Layer 5 of a small transformer language model trained on English Wikipedia (10 layers, counted from 0, width 128).
A neuron's activation on a vector x is GELU(weights . x + bias), where the dot is the dot product.

Input weights of the MLP neurons that the questions are about. A number n stands for (n - 128) times 0.0043.
n11 (bias -0.031): 74, 167, 143, 141, 175, 240, 40, 126, 186, 186, 114, 137, 148, 148, 98, 81, 114, 112, 119, 110, 81, 116, 132, 130, 121, 118, 210, 180, 169, 124, 126, 115, 88, 186, 176, 68, 129, 135, 119, 95, 145, 124, 93, 118, 152, 126, 92, 123, 105, 185, 159, 125, 124, 34, 88, 161, 118, 137, 152, 109, 114, 112, 158, 102, 120, 128, 133, 184, 87, 169, 154, 113, 131, 127, 109, 164, 124, 163, 122, 127, 99, 123, 162, 204, 93, 160, 62, 72, 175, 112, 138, 127, 80, 158, 78, 171, 148, 131, 80, 100, 94, 101, 105, 138, 172, 107, 107, 126, 108, 146, 102, 114, 91, 116, 148, 144, 100, 150, 108, 136, 182, 124, 134, 148, 87, 105, 189, 117
n20 (bias -0.022): 232, 99, 131, 149, 205, 130, 151, 229, 51, 174, 41, 142, 84, 98, 103, 99, 85, 175, 169, 149, 147, 150, 152, 183, 163, 92, 181, 118, 149, 107, 92, 85, 74, 100, 95, 81, 82, 146, 152, 97, 136, 105, 116, 169, 57, 96, 200, 117, 89, 116, 156, 167, 88, 146, 102, 106, 133, 133, 67, 171, 67, 190, 138, 90, 172, 157, 113, 58, 179, 105, 178, 99, 132, 99, 152, 182, 152, 136, 90, 122, 155, 162, 97, 130, 123, 95, 105, 64, 182, 171, 167, 179, 87, 115, 159, 109, 102, 76, 93, 114, 107, 128, 140, 148, 156, 77, 217, 146, 100, 162, 60, 140, 53, 118, 108, 71, 125, 164, 119, 126, 152, 109, 155, 124, 139, 143, 156, 155
n60 (bias -0.030): 165, 113, 107, 108, 151, 123, 112, 138, 115, 184, 115, 182, 116, 148, 111, 137, 186, 56, 149, 162, 144, 129, 37, 121, 68, 139, 144, 86, 123, 141, 158, 152, 113, 165, 104, 151, 181, 128, 70, 128, 99, 135, 142, 219, 96, 80, 96, 137, 103, 155, 178, 168, 236, 140, 65, 191, 141, 89, 113, 78, 96, 128, 143, 175, 101, 128, 154, 151, 128, 75, 127, 203, 152, 97, 93, 161, 129, 157, 52, 166, 106, 81, 134, 159, 118, 202, 180, 205, 81, 101, 92, 136, 121, 156, 171, 61, 91, 34, 180, 125, 68, 94, 181, 178, 131, 108, 89, 85, 72, 143, 94, 174, 40, 250, 66, 122, 133, 133, 128, 167, 120, 80, 184, 117, 131, 76, 182, 86
n66 (bias -0.061): 117, 148, 152, 130, 82, 92, 94, 100, 142, 125, 130, 129, 146, 55, 144, 114, 144, 99, 135, 118, 161, 90, 128, 162, 113, 107, 158, 135, 91, 132, 173, 132, 123, 115, 153, 119, 112, 150, 213, 131, 142, 153, 159, 164, 72, 110, 191, 131, 150, 72, 125, 127, 115, 95, 53, 127, 107, 113, 157, 106, 105, 91, 186, 118, 169, 121, 111, 128, 100, 130, 176, 28, 116, 80, 109, 85, 127, 130, 101, 138, 124, 130, 82, 118, 133, 127, 165, 145, 114, 122, 120, 152, 115, 63, 118, 135, 129, 157, 85, 146, 131, 163, 145, 196, 120, 129, 118, 95, 80, 149, 99, 171, 151, 117, 109, 129, 147, 151, 148, 151, 167, 64, 109, 192, 167, 94, 145, 155
n174 (bias -0.045): 132, 187, 83, 71, 181, 98, 89, 53, 159, 174, 101, 159, 23, 73, 159, 125, 124, 216, 150, 175, 113, 164, 144, 169, 131, 125, 207, 86, 146, 125, 96, 127, 140, 72, 165, 186, 94, 195, 54, 107, 135, 114, 115, 102, 86, 178, 102, 187, 216, 167, 39, 100, 105, 213, 137, 76, 10, 110, 175, 145, 134, 171, 149, 106, 99, 70, 86, 212, 176, 90, 86, 187, 103, 114, 116, 180, 69, 157, 186, 85, 98, 89, 198, 109, 55, 112, 108, 188, 115, 27, 72, 109, 154, 189, 131, 91, 89, 98, 135, 199, 74, 149, 117, 159, 107, 165, 80, 165, 110, 92, 96, 123, 74, 114, 192, 119, 105, 123, 190, 131, 218, 121, 148, 182, 156, 201, 138, 163
n177 (bias -0.026): 75, 186, 203, 83, 119, 75, 133, 170, 96, 130, 112, 103, 128, 150, 80, 154, 180, 148, 48, 156, 156, 176, 147, 230, 157, 97, 65, 156, 172, 139, 101, 161, 162, 68, 71, 160, 159, 128, 15, 82, 144, 53, 115, 153, 118, 149, 81, 154, 200, 115, 102, 128, 105, 85, 117, 184, 104, 171, 102, 180, 89, 186, 136, 107, 122, 113, 117, 159, 39, 130, 121, 89, 102, 112, 126, 151, 122, 58, 136, 79, 85, 172, 112, 106, 85, 174, 120, 83, 139, 164, 121, 100, 118, 95, 136, 127, 59, 142, 95, 157, 197, 155, 104, 114, 133, 184, 115, 122, 162, 160, 130, 123, 103, 105, 113, 165, 177, 128, 120, 149, 108, 80, 138, 129, 224, 120, 122, 204
n183 (bias -0.022): 133, 133, 174, 145, 151, 132, 104, 168, 79, 157, 130, 88, 121, 128, 131, 128, 60, 152, 130, 68, 130, 104, 121, 77, 162, 157, 143, 175, 88, 119, 146, 136, 107, 113, 134, 108, 120, 91, 128, 159, 122, 83, 103, 99, 104, 88, 90, 171, 70, 62, 164, 142, 128, 123, 111, 63, 158, 92, 200, 104, 199, 150, 128, 96, 178, 97, 57, 104, 102, 98, 173, 131, 165, 139, 142, 179, 161, 93, 115, 96, 96, 92, 15, 152, 106, 119, 131, 104, 212, 180, 143, 141, 151, 102, 132, 139, 65, 165, 143, 129, 163, 116, 184, 157, 149, 90, 133, 77, 191, 127, 127, 168, 165, 116, 178, 74, 176, 65, 130, 117, 193, 214, 147, 182, 146, 108, 134, 161
n236 (bias -0.066): 157, 126, 36, 135, 98, 189, 126, 112, 85, 38, 106, 150, 179, 80, 144, 94, 78, 79, 113, 126, 135, 199, 148, 168, 125, 101, 61, 73, 165, 175, 105, 169, 73, 95, 82, 85, 129, 98, 74, 154, 137, 42, 164, 140, 151, 123, 90, 202, 148, 180, 185, 155, 155, 122, 120, 218, 69, 107, 96, 153, 104, 164, 201, 99, 111, 141, 168, 142, 80, 120, 113, 170, 99, 114, 94, 147, 92, 94, 162, 128, 138, 127, 113, 72, 152, 156, 99, 138, 144, 109, 73, 158, 65, 148, 28, 136, 150, 177, 61, 139, 154, 167, 145, 82, 206, 151, 190, 165, 119, 142, 135, 129, 127, 181, 135, 125, 97, 137, 165, 110, 127, 144, 121, 165, 165, 162, 128, 156
n254 (bias -0.071): 145, 111, 184, 242, 118, 44, 84, 182, 213, 127, 173, 112, 79, 154, 129, 203, 78, 55, 51, 65, 93, 156, 75, 146, 92, 154, 217, 138, 131, 133, 50, 168, 139, 113, 205, 146, 138, 86, 127, 162, 43, 131, 90, 63, 177, 104, 116, 203, 121, 27, 173, 112, 77, 162, 196, 192, 154, 144, 101, 142, 149, 148, 55, 79, 45, 91, 140, 95, 184, 133, 217, 153, 117, 77, 198, 168, 67, 125, 127, 154, 185, 98, 136, 114, 184, 143, 81, 127, 117, 132, 189, 158, 138, 174, 144, 133, 127, 136, 156, 133, 143, 127, 78, 113, 113, 125, 122, 92, 61, 106, 171, 90, 172, 162, 183, 137, 147, 179, 80, 162, 166, 111, 131, 155, 73, 78, 37, 98
n293 (bias -0.061): 113, 87, 96, 113, 130, 157, 121, 94, 175, 118, 107, 89, 159, 138, 128, 186, 138, 133, 150, 114, 124, 143, 117, 99, 61, 126, 135, 209, 139, 125, 121, 230, 122, 69, 126, 135, 77, 127, 202, 187, 72, 103, 137, 119, 150, 138, 107, 100, 68, 184, 152, 53, 100, 174, 82, 202, 138, 83, 42, 130, 151, 65, 195, 120, 163, 183, 129, 96, 43, 117, 183, 103, 183, 57, 80, 83, 141, 199, 165, 91, 122, 119, 163, 149, 189, 72, 134, 126, 84, 164, 102, 141, 120, 145, 176, 119, 141, 161, 179, 100, 159, 144, 74, 137, 147, 227, 153, 77, 153, 122, 128, 168, 168, 130, 157, 168, 157, 101, 88, 68, 100, 130, 169, 106, 182, 73, 136, 103
n365 (bias -0.050): 90, 101, 14, 98, 141, 177, 132, 159, 142, 203, 190, 141, 123, 201, 128, 148, 70, 135, 143, 75, 90, 97, 142, 123, 128, 223, 74, 110, 143, 105, 92, 170, 172, 155, 91, 146, 129, 122, 86, 106, 128, 54, 49, 145, 60, 190, 136, 67, 163, 64, 132, 240, 89, 95, 107, 121, 127, 169, 120, 97, 114, 117, 115, 73, 143, 83, 128, 107, 112, 158, 196, 150, 115, 118, 72, 198, 133, 101, 155, 181, 153, 23, 177, 96, 178, 204, 129, 116, 132, 176, 122, 186, 149, 132, 128, 214, 107, 217, 128, 68, 131, 86, 203, 107, 110, 173, 148, 111, 19, 138, 167, 128, 96, 166, 192, 182, 107, 151, 107, 132, 115, 103, 110, 110, 99, 129, 128, 122
n372 (bias -0.048): 99, 162, 115, 89, 169, 125, 138, 101, 144, 157, 152, 137, 130, 119, 163, 136, 71, 193, 129, 109, 60, 79, 143, 105, 108, 102, 146, 132, 112, 145, 168, 184, 69, 129, 96, 158, 152, 174, 147, 111, 119, 106, 44, 129, 93, 158, 154, 78, 100, 131, 91, 145, 81, 91, 116, 195, 155, 138, 170, 192, 118, 103, 187, 144, 165, 87, 182, 86, 129, 133, 90, 86, 158, 181, 114, 116, 121, 144, 152, 164, 96, 156, 171, 104, 205, 131, 95, 58, 124, 122, 113, 161, 88, 99, 120, 114, 10, 182, 102, 94, 118, 142, 157, 200, 82, 124, 80, 146, 119, 116, 107, 127, 144, 209, 91, 79, 132, 105, 151, 71, 188, 178, 130, 156, 103, 156, 156, 124
n374 (bias -0.080): 122, 155, 56, 196, 156, 125, 126, 50, 126, 152, 106, 185, 129, 117, 54, 208, 186, 169, 177, 132, 182, 128, 161, 124, 134, 124, 150, 186, 149, 161, 87, 40, 99, 137, 134, 154, 100, 189, 167, 110, 175, 45, 86, 127, 152, 93, 152, 167, 161, 107, 80, 130, 86, 77, 123, 144, 81, 164, 211, 162, 128, 37, 127, 97, 179, 19, 127, 113, 138, 135, 117, 73, 54, 132, 142, 153, 151, 74, 156, 175, 127, 82, 48, 157, 110, 127, 83, 187, 132, 123, 62, 79, 120, 156, 158, 143, 167, 42, 109, 129, 54, 70, 100, 161, 142, 113, 167, 102, 168, 157, 116, 162, 155, 132, 106, 144, 113, 149, 134, 143, 79, 59, 152, 180, 84, 119, 103, 236
n387 (bias -0.026): 173, 165, 141, 170, 172, 116, 80, 113, 179, 66, 79, 159, 106, 154, 116, 117, 114, 164, 152, 84, 154, 118, 154, 161, 61, 47, 174, 70, 179, 94, 164, 130, 85, 35, 127, 185, 112, 175, 198, 118, 127, 95, 109, 91, 118, 131, 142, 120, 208, 172, 151, 142, 143, 181, 175, 140, 120, 208, 153, 200, 93, 121, 180, 92, 186, 156, 169, 140, 74, 58, 119, 157, 130, 174, 65, 148, 122, 61, 119, 140, 57, 124, 69, 84, 173, 171, 167, 106, 142, 103, 97, 144, 91, 175, 141, 104, 88, 50, 118, 106, 122, 177, 132, 183, 101, 155, 154, 119, 163, 152, 158, 144, 80, 160, 56, 136, 166, 126, 44, 55, 128, 88, 181, 141, 118, 146, 106, 167
n405 (bias -0.052): 144, 129, 155, 118, 140, 119, 130, 142, 97, 170, 163, 193, 171, 172, 114, 161, 60, 154, 168, 98, 177, 157, 209, 114, 164, 154, 145, 107, 153, 145, 151, 118, 104, 205, 129, 155, 182, 132, 58, 133, 151, 138, 75, 56, 141, 85, 137, 155, 163, 125, 95, 116, 112, 135, 108, 93, 164, 159, 95, 134, 87, 140, 178, 52, 135, 147, 209, 151, 118, 220, 120, 117, 164, 119, 145, 146, 21, 120, 103, 117, 128, 167, 118, 124, 105, 109, 141, 153, 96, 110, 82, 157, 95, 155, 134, 127, 140, 143, 102, 81, 86, 173, 66, 100, 204, 110, 87, 65, 60, 148, 101, 73, 84, 144, 186, 116, 89, 107, 164, 118, 188, 91, 170, 148, 123, 64, 98, 119
n432 (bias -0.041): 99, 89, 141, 127, 192, 164, 94, 58, 82, 158, 129, 121, 136, 190, 123, 136, 122, 115, 188, 93, 198, 142, 105, 170, 105, 63, 138, 111, 127, 119, 66, 148, 140, 57, 104, 149, 132, 106, 172, 143, 136, 120, 129, 76, 128, 188, 120, 85, 193, 110, 94, 205, 126, 109, 208, 143, 143, 126, 124, 93, 49, 196, 105, 143, 169, 57, 129, 145, 126, 105, 81, 186, 107, 98, 25, 121, 194, 197, 94, 161, 128, 100, 114, 122, 126, 120, 169, 104, 114, 127, 95, 115, 205, 119, 179, 102, 127, 170, 143, 109, 124, 123, 60, 138, 149, 125, 143, 109, 98, 149, 163, 152, 91, 61, 146, 202, 72, 73, 152, 66, 65, 148, 170, 81, 132, 182, 160, 176
n473 (bias -0.062): 141, 118, 128, 151, 122, 142, 124, 128, 96, 175, 54, 201, 82, 137, 165, 97, 68, 173, 109, 138, 62, 150, 147, 51, 152, 72, 89, 56, 169, 95, 65, 141, 89, 105, 112, 214, 170, 56, 83, 75, 152, 184, 40, 150, 123, 98, 88, 79, 77, 82, 169, 184, 152, 124, 155, 122, 152, 54, 190, 132, 76, 101, 137, 188, 115, 149, 144, 132, 213, 242, 42, 58, 125, 73, 132, 137, 145, 111, 159, 173, 86, 120, 129, 146, 181, 62, 96, 173, 21, 143, 116, 189, 127, 120, 92, 124, 77, 169, 192, 123, 179, 183, 124, 143, 123, 125, 150, 175, 151, 152, 146, 151, 151, 148, 127, 125, 60, 163, 133, 158, 194, 169, 164, 185, 79, 100, 65, 149

Each question shows a token from some text and the vector x that enters the MLP there. A number n stands for (n - 128) times 0.05.

"ependent": 136, 143, 138, 102, 133, 104, 140, 92, 122, 114, 140, 76, 145, 129, 123, 105, 148, 132, 104, 139, 116, 146, 160, 129, 124, 108, 119, 129, 138, 176, 140, 147, 154, 138, 116, 117, 128, 175, 107, 143, 142, 143, 99, 158, 148, 152, 128, 127, 129, 130, 129, 132, 191, 100, 102, 99, 118, 119, 158, 95, 151, 83, 69, 90, 140, 121, 87, 139, 137, 147, 134, 129, 141, 112, 96, 148, 131, 145, 139, 135, 113, 178, 149, 146, 116, 124, 119, 98, 108, 108, 118, 135, 128, 138, 130, 143, 129, 165, 109, 154, 148, 151, 137, 127, 126, 70, 121, 112, 135, 141, 215, 114, 108, 133, 140, 102, 130, 143, 142, 132, 107, 136, 92, 123, 109, 109, 132, 75
The neuron with the highest activation: n11

"ers": 165, 128, 126, 105, 125, 126, 131, 101, 133, 81, 169, 97, 129, 154, 113, 88, 123, 139, 166, 105, 111, 160, 117, 167, 130, 115, 138, 127, 129, 105, 175, 110, 144, 161, 128, 131, 141, 127, 137, 145, 138, 116, 106, 164, 148, 146, 145, 113, 129, 162, 109, 99, 170, 137, 113, 136, 134, 123, 150, 104, 168, 100, 69, 103, 119, 174, 94, 140, 99, 139, 104, 120, 115, 127, 128, 123, 142, 140, 122, 124, 112, 187, 137, 118, 141, 158, 126, 105, 120, 152, 160, 115, 113, 122, 121, 126, 136, 137, 103, 130, 137, 97, 159, 151, 118, 91, 143, 112, 144, 100, 187, 113, 129, 136, 130, 113, 132, 142, 101, 140, 135, 141, 34, 136, 98, 139, 92, 71
The neuron with the highest activation: n11

"ir": 142, 103, 137, 115, 135, 119, 176, 132, 113, 132, 191, 85, 109, 150, 139, 113, 150, 121, 143, 131, 106, 171, 145, 154, 137, 123, 145, 130, 152, 115, 180, 119, 160, 121, 136, 124, 130, 176, 156, 100, 161, 152, 125, 175, 109, 147, 148, 127, 103, 128, 103, 114, 176, 117, 105, 109, 135, 135, 146, 76, 161, 92, 103, 113, 120, 129, 144, 114, 149, 88, 104, 154, 141, 129, 108, 132, 103, 112, 110, 166, 117, 161, 148, 148, 146, 126, 152, 102, 138, 132, 125, 150, 142, 130, 134, 133, 102, 130, 102, 145, 134, 115, 140, 124, 144, 73, 150, 90, 128, 133, 165, 140, 58, 125, 139, 65, 127, 124, 129, 124, 104, 98, 76, 101, 106, 122, 118, 107
Which three neurons fire most, strongest first? n60, n20, n365

"its": 143, 130, 139, 120, 109, 103, 154, 49, 132, 99, 171, 106, 121, 128, 101, 123, 146, 140, 130, 100, 137, 162, 100, 158, 126, 141, 125, 139, 142, 110, 163, 114, 108, 155, 169, 142, 141, 142, 134, 134, 128, 143, 106, 180, 164, 116, 116, 106, 130, 155, 107, 144, 187, 109, 111, 120, 146, 149, 121, 86, 145, 75, 42, 118, 145, 145, 82, 121, 135, 117, 109, 133, 118, 115, 117, 119, 153, 124, 124, 125, 117, 192, 139, 141, 142, 127, 116, 104, 141, 145, 124, 133, 132, 160, 124, 122, 129, 170, 133, 123, 125, 140, 116, 156, 124, 127, 124, 123, 163, 99, 171, 152, 120, 128, 134, 108, 105, 151, 102, 137, 93, 163, 84, 115, 97, 120, 106, 96
The neuron with the highest activation: n293

"a": 156, 113, 138, 133, 110, 121, 150, 103, 133, 131, 193, 112, 105, 126, 88, 113, 140, 144, 139, 147, 148, 144, 114, 147, 153, 120, 132, 112, 139, 129, 169, 130, 134, 144, 141, 123, 122, 172, 131, 110, 152, 153, 115, 175, 135, 152, 156, 140, 125, 146, 114, 130, 174, 100, 110, 109, 122, 145, 138, 110, 168, 96, 97, 85, 140, 137, 122, 131, 161, 79, 118, 136, 135, 137, 112, 151, 134, 127, 114, 143, 114, 167, 151, 145, 138, 94, 139, 75, 140, 122, 119, 139, 108, 104, 108, 137, 117, 167, 94, 115, 104, 141, 119, 132, 141, 102, 149, 107, 143, 139, 183, 148, 80, 115, 117, 92, 98, 166, 111, 114, 113, 118, 42, 145, 105, 124, 99, 98
The neuron with the highest activation: n20

" T": 163, 144, 124, 133, 100, 108, 138, 106, 114, 134, 145, 95, 133, 139, 143, 115, 129, 159, 143, 137, 129, 169, 136, 161, 148, 128, 114, 119, 128, 169, 187, 89, 137, 125, 136, 122, 139, 147, 124, 145, 137, 143, 135, 179, 147, 137, 133, 127, 62, 151, 121, 133, 160, 141, 126, 98, 126, 129, 119, 103, 140, 89, 49, 74, 150, 140, 109, 106, 134, 147, 103, 145, 129, 105, 116, 148, 128, 92, 113, 135, 101, 150, 134, 142, 141, 120, 141, 102, 125, 119, 131, 99, 111, 115, 136, 133, 127, 202, 109, 138, 150, 124, 108, 138, 142, 98, 133, 121, 141, 143, 186, 124, 126, 119, 123, 100, 106, 115, 117, 142, 131, 129, 56, 145, 119, 131, 96, 111
The neuron with the highest activation: n183

"ra": 143, 137, 143, 140, 96, 65, 146, 123, 108, 117, 130, 97, 97, 130, 108, 113, 137, 144, 135, 139, 122, 148, 121, 160, 131, 83, 97, 120, 154, 129, 146, 153, 141, 123, 158, 125, 140, 173, 125, 124, 158, 122, 141, 184, 147, 145, 152, 108, 126, 154, 88, 141, 174, 109, 109, 119, 120, 132, 135, 136, 155, 66, 66, 121, 127, 95, 92, 159, 162, 106, 144, 105, 140, 106, 131, 133, 137, 120, 118, 162, 135, 172, 142, 126, 128, 93, 151, 77, 149, 131, 114, 77, 153, 158, 122, 136, 129, 138, 134, 137, 115, 120, 150, 143, 145, 122, 118, 123, 131, 133, 174, 178, 112, 124, 128, 104, 132, 156, 117, 109, 103, 103, 74, 131, 95, 124, 99, 138
The neuron with the highest activation: n374

"and": 145, 149, 92, 106, 85, 102, 167, 123, 121, 96, 149, 96, 115, 120, 168, 94, 117, 142, 147, 152, 131, 173, 139, 150, 157, 102, 137, 160, 125, 133, 166, 112, 149, 127, 127, 127, 155, 179, 150, 130, 134, 166, 123, 187, 154, 126, 124, 133, 107, 133, 127, 138, 165, 139, 117, 83, 117, 136, 127, 120, 127, 83, 92, 89, 135, 108, 107, 143, 180, 77, 131, 127, 138, 111, 143, 132, 100, 119, 118, 124, 129, 154, 176, 130, 156, 123, 137, 91, 176, 81, 161, 115, 100, 138, 138, 133, 112, 154, 104, 169, 122, 143, 126, 112, 121, 87, 129, 132, 99, 126, 151, 119, 113, 142, 109, 83, 126, 127, 112, 153, 98, 137, 90, 137, 122, 114, 134, 95
The most active neuron and its activation: n20, at about 1.7

"ug": 171, 95, 122, 120, 112, 145, 162, 86, 143, 156, 131, 101, 142, 106, 103, 129, 170, 127, 133, 121, 131, 156, 135, 146, 144, 105, 138, 84, 148, 141, 178, 141, 138, 139, 120, 112, 107, 158, 119, 126, 147, 182, 117, 178, 120, 148, 142, 133, 131, 151, 108, 137, 183, 130, 88, 85, 136, 112, 161, 127, 125, 83, 88, 127, 158, 113, 114, 114, 158, 102, 122, 170, 120, 94, 106, 121, 120, 141, 86, 152, 164, 182, 154, 133, 136, 153, 160, 94, 118, 112, 125, 150, 126, 156, 121, 155, 105, 122, 97, 122, 120, 127, 142, 126, 118, 86, 116, 130, 137, 118, 148, 126, 94, 132, 135, 115, 124, 135, 125, 116, 109, 111, 56, 133, 135, 85, 102, 107
The most active neuron and its activation: n60, at about 4.6

" of": 172, 131, 146, 143, 93, 113, 132, 109, 124, 106, 168, 84, 139, 121, 129, 111, 162, 131, 149, 149, 105, 148, 123, 154, 113, 124, 135, 98, 142, 163, 148, 119, 122, 146, 128, 152, 125, 163, 146, 124, 138, 118, 112, 169, 194, 137, 125, 110, 122, 136, 96, 110, 160, 141, 110, 104, 93, 169, 140, 130, 157, 108, 38, 89, 134, 151, 110, 114, 136, 104, 109, 164, 129, 103, 112, 139, 145, 95, 112, 133, 125, 170, 144, 135, 137, 114, 103, 69, 123, 142, 115, 104, 124, 138, 132, 128, 110, 142, 115, 138, 135, 120, 154, 128, 150, 98, 104, 132, 160, 139, 198, 123, 130, 126, 125, 147, 116, 132, 124, 120, 125, 125, 94, 119, 97, 105, 115, 110
The neuron with the highest activation: n387

"\n": 121, 153, 151, 148, 79, 110, 122, 120, 121, 101, 161, 117, 147, 115, 151, 121, 129, 101, 155, 142, 144, 197, 121, 158, 124, 99, 107, 120, 111, 135, 141, 131, 144, 137, 144, 132, 145, 158, 140, 144, 150, 130, 136, 206, 158, 131, 140, 135, 117, 154, 142, 119, 153, 151, 124, 89, 117, 149, 148, 97, 139, 119, 45, 64, 148, 118, 91, 137, 106, 114, 105, 129, 94, 90, 119, 123, 133, 129, 87, 168, 111, 183, 147, 134, 119, 111, 131, 125, 106, 140, 121, 117, 128, 146, 131, 136, 119, 174, 152, 152, 137, 116, 115, 125, 147, 93, 115, 124, 125, 123, 180, 127, 113, 93, 122, 122, 108, 154, 142, 119, 105, 124, 67, 111, 131, 111, 103, 115
The most active neuron and its activation: n66, at about 1.4

" ": 145, 132, 139, 155, 96, 96, 147, 112, 133, 121, 129, 93, 116, 129, 142, 118, 117, 94, 142, 142, 118, 172, 132, 131, 152, 114, 121, 140, 121, 140, 146, 137, 107, 110, 143, 154, 121, 181, 125, 115, 130, 134, 128, 176, 153, 125, 157, 156, 82, 123, 128, 101, 153, 135, 104, 102, 104, 157, 151, 108, 124, 79, 51, 86, 140, 115, 110, 127, 129, 142, 110, 111, 146, 130, 120, 149, 114, 111, 112, 149, 120, 174, 171, 130, 152, 120, 137, 109, 110, 134, 105, 150, 137, 147, 117, 148, 118, 177, 125, 166, 127, 136, 108, 127, 135, 60, 125, 86, 154, 137, 174, 161, 113, 131, 99, 134, 97, 140, 136, 113, 175, 155, 76, 109, 139, 125, 94, 108
The most active neuron and its activation: n473, at about 2.4

"an": 139, 103, 118, 121, 131, 105, 180, 79, 133, 121, 152, 79, 119, 145, 139, 114, 148, 127, 113, 138, 113, 168, 132, 143, 126, 125, 122, 95, 125, 157, 189, 92, 129, 127, 156, 100, 141, 133, 147, 172, 148, 158, 139, 178, 145, 146, 136, 120, 98, 166, 102, 116, 148, 120, 115, 97, 131, 159, 125, 139, 147, 86, 96, 107, 116, 129, 110, 98, 147, 77, 129, 160, 139, 131, 98, 113, 116, 119, 97, 145, 114, 175, 125, 151, 122, 124, 148, 85, 120, 142, 135, 122, 90, 140, 134, 152, 129, 147, 90, 137, 94, 128, 136, 146, 153, 117, 156, 152, 125, 109, 162, 131, 83, 144, 142, 128, 130, 158, 135, 127, 141, 124, 46, 138, 144, 84, 126, 114
The neuron with the highest activation: n66

"lo": 147, 139, 140, 120, 122, 118, 187, 123, 108, 132, 154, 84, 110, 113, 110, 111, 133, 117, 125, 144, 107, 171, 122, 163, 139, 126, 112, 108, 120, 114, 163, 138, 128, 90, 127, 158, 132, 165, 102, 164, 188, 153, 134, 141, 111, 142, 143, 111, 123, 140, 102, 122, 170, 137, 92, 109, 108, 131, 164, 106, 185, 115, 67, 118, 125, 107, 103, 131, 131, 125, 141, 133, 137, 114, 84, 114, 119, 175, 120, 111, 148, 146, 173, 155, 140, 115, 178, 95, 135, 166, 108, 84, 119, 106, 159, 134, 98, 137, 125, 135, 117, 110, 149, 154, 141, 131, 133, 144, 145, 148, 161, 121, 70, 114, 139, 95, 122, 125, 143, 109, 112, 110, 71, 145, 77, 130, 132, 97
The most active neuron and its activation: n174, at about 2.6

" to": 154, 136, 152, 139, 95, 134, 144, 113, 135, 109, 131, 102, 120, 121, 121, 109, 151, 121, 115, 133, 117, 184, 130, 144, 154, 128, 137, 136, 95, 168, 149, 121, 123, 139, 121, 143, 111, 173, 157, 129, 119, 110, 120, 151, 175, 134, 123, 145, 106, 130, 144, 135, 171, 94, 107, 108, 124, 162, 144, 128, 154, 114, 67, 94, 124, 117, 98, 127, 132, 90, 104, 158, 139, 121, 81, 132, 147, 108, 105, 145, 118, 141, 169, 161, 159, 103, 136, 59, 119, 147, 127, 93, 127, 119, 110, 129, 87, 158, 120, 151, 145, 142, 150, 140, 169, 104, 153, 118, 168, 131, 166, 142, 102, 139, 102, 132, 131, 151, 124, 148, 134, 102, 64, 129, 102, 94, 96, 89
The two highest activations, in order: n183, n177

"am": 143, 100, 127, 121, 140, 141, 173, 88, 139, 121, 160, 72, 113, 126, 132, 139, 143, 131, 144, 138, 94, 141, 152, 160, 168, 116, 109, 96, 145, 134, 187, 93, 137, 139, 117, 106, 163, 139, 143, 144, 139, 162, 120, 179, 142, 139, 136, 125, 111, 128, 147, 131, 157, 140, 112, 73, 115, 144, 147, 103, 140, 103, 87, 93, 137, 124, 91, 130, 190, 107, 97, 132, 145, 115, 109, 140, 128, 137, 126, 125, 118, 173, 138, 121, 134, 129, 147, 96, 143, 121, 137, 103, 110, 99, 104, 143, 116, 153, 101, 130, 125, 168, 130, 131, 126, 34, 149, 140, 128, 164, 160, 133, 101, 137, 127, 100, 131, 142, 125, 142, 112, 122, 93, 149, 122, 96, 108, 80
The two highest activations, in order: n20, n66

" Act": 146, 118, 122, 160, 126, 105, 150, 111, 122, 133, 158, 84, 138, 132, 153, 121, 149, 97, 82, 139, 137, 168, 151, 135, 154, 156, 127, 147, 103, 159, 148, 129, 117, 130, 145, 101, 127, 164, 164, 142, 136, 138, 118, 165, 133, 141, 106, 115, 112, 143, 140, 112, 181, 115, 105, 66, 135, 129, 174, 112, 158, 104, 67, 83, 145, 118, 104, 124, 104, 127, 120, 131, 130, 120, 101, 112, 157, 124, 132, 106, 125, 182, 155, 112, 156, 133, 130, 74, 114, 132, 138, 109, 105, 135, 155, 147, 139, 145, 139, 144, 157, 132, 123, 128, 108, 72, 115, 130, 161, 107, 175, 152, 120, 157, 130, 136, 127, 115, 122, 124, 123, 116, 80, 120, 103, 104, 105, 60
The neuron with the highest activation: n183

" sugg": 137, 120, 166, 127, 91, 118, 140, 113, 121, 106, 168, 60, 116, 138, 153, 91, 137, 106, 130, 153, 129, 165, 128, 139, 137, 128, 135, 154, 136, 180, 170, 136, 112, 116, 137, 103, 109, 183, 145, 140, 110, 131, 118, 175, 155, 94, 147, 115, 129, 173, 118, 165, 137, 122, 95, 76, 100, 154, 141, 121, 179, 70, 52, 121, 151, 99, 84, 115, 136, 149, 118, 123, 109, 134, 122, 132, 126, 117, 109, 164, 126, 155, 148, 151, 119, 141, 115, 112, 113, 151, 115, 118, 129, 127, 139, 166, 114, 123, 138, 156, 149, 110, 126, 146, 129, 102, 101, 125, 137, 155, 173, 122, 130, 117, 117, 104, 112, 125, 121, 107, 119, 114, 81, 113, 165, 116, 121, 98
The neuron with the highest activation: n66

" Z": 150, 121, 129, 126, 124, 108, 140, 95, 91, 132, 135, 93, 149, 115, 118, 118, 119, 154, 132, 137, 139, 183, 124, 142, 143, 123, 131, 132, 142, 154, 175, 117, 117, 118, 119, 113, 118, 129, 143, 153, 139, 145, 152, 166, 152, 131, 161, 123, 60, 157, 109, 120, 174, 145, 103, 100, 139, 183, 137, 126, 155, 95, 69, 98, 143, 129, 114, 122, 148, 104, 106, 157, 147, 120, 75, 129, 125, 76, 90, 116, 107, 156, 137, 119, 149, 132, 156, 87, 140, 141, 113, 117, 103, 104, 158, 151, 132, 176, 130, 129, 128, 124, 98, 133, 141, 109, 138, 144, 142, 140, 161, 143, 117, 139, 129, 128, 114, 124, 109, 124, 128, 135, 44, 159, 107, 133, 111, 105
The neuron with the highest activation: n183

" his": 117, 153, 160, 140, 95, 117, 129, 97, 136, 122, 140, 73, 114, 148, 135, 93, 142, 142, 160, 143, 116, 202, 141, 145, 141, 101, 147, 148, 141, 155, 168, 121, 122, 121, 129, 136, 122, 140, 157, 123, 146, 132, 108, 170, 160, 118, 135, 107, 104, 150, 126, 119, 168, 135, 111, 100, 106, 152, 147, 127, 145, 83, 47, 121, 145, 119, 92, 122, 141, 133, 126, 148, 153, 119, 95, 148, 112, 114, 108, 125, 114, 136, 143, 135, 132, 117, 122, 101, 124, 132, 114, 124, 121, 127, 131, 142, 103, 128, 100, 136, 127, 108, 122, 115, 126, 112, 150, 147, 129, 116, 215, 147, 92, 127, 129, 130, 93, 137, 136, 123, 124, 148, 103, 98, 93, 144, 150, 76
The most active neuron and its activation: n11, at about 1.7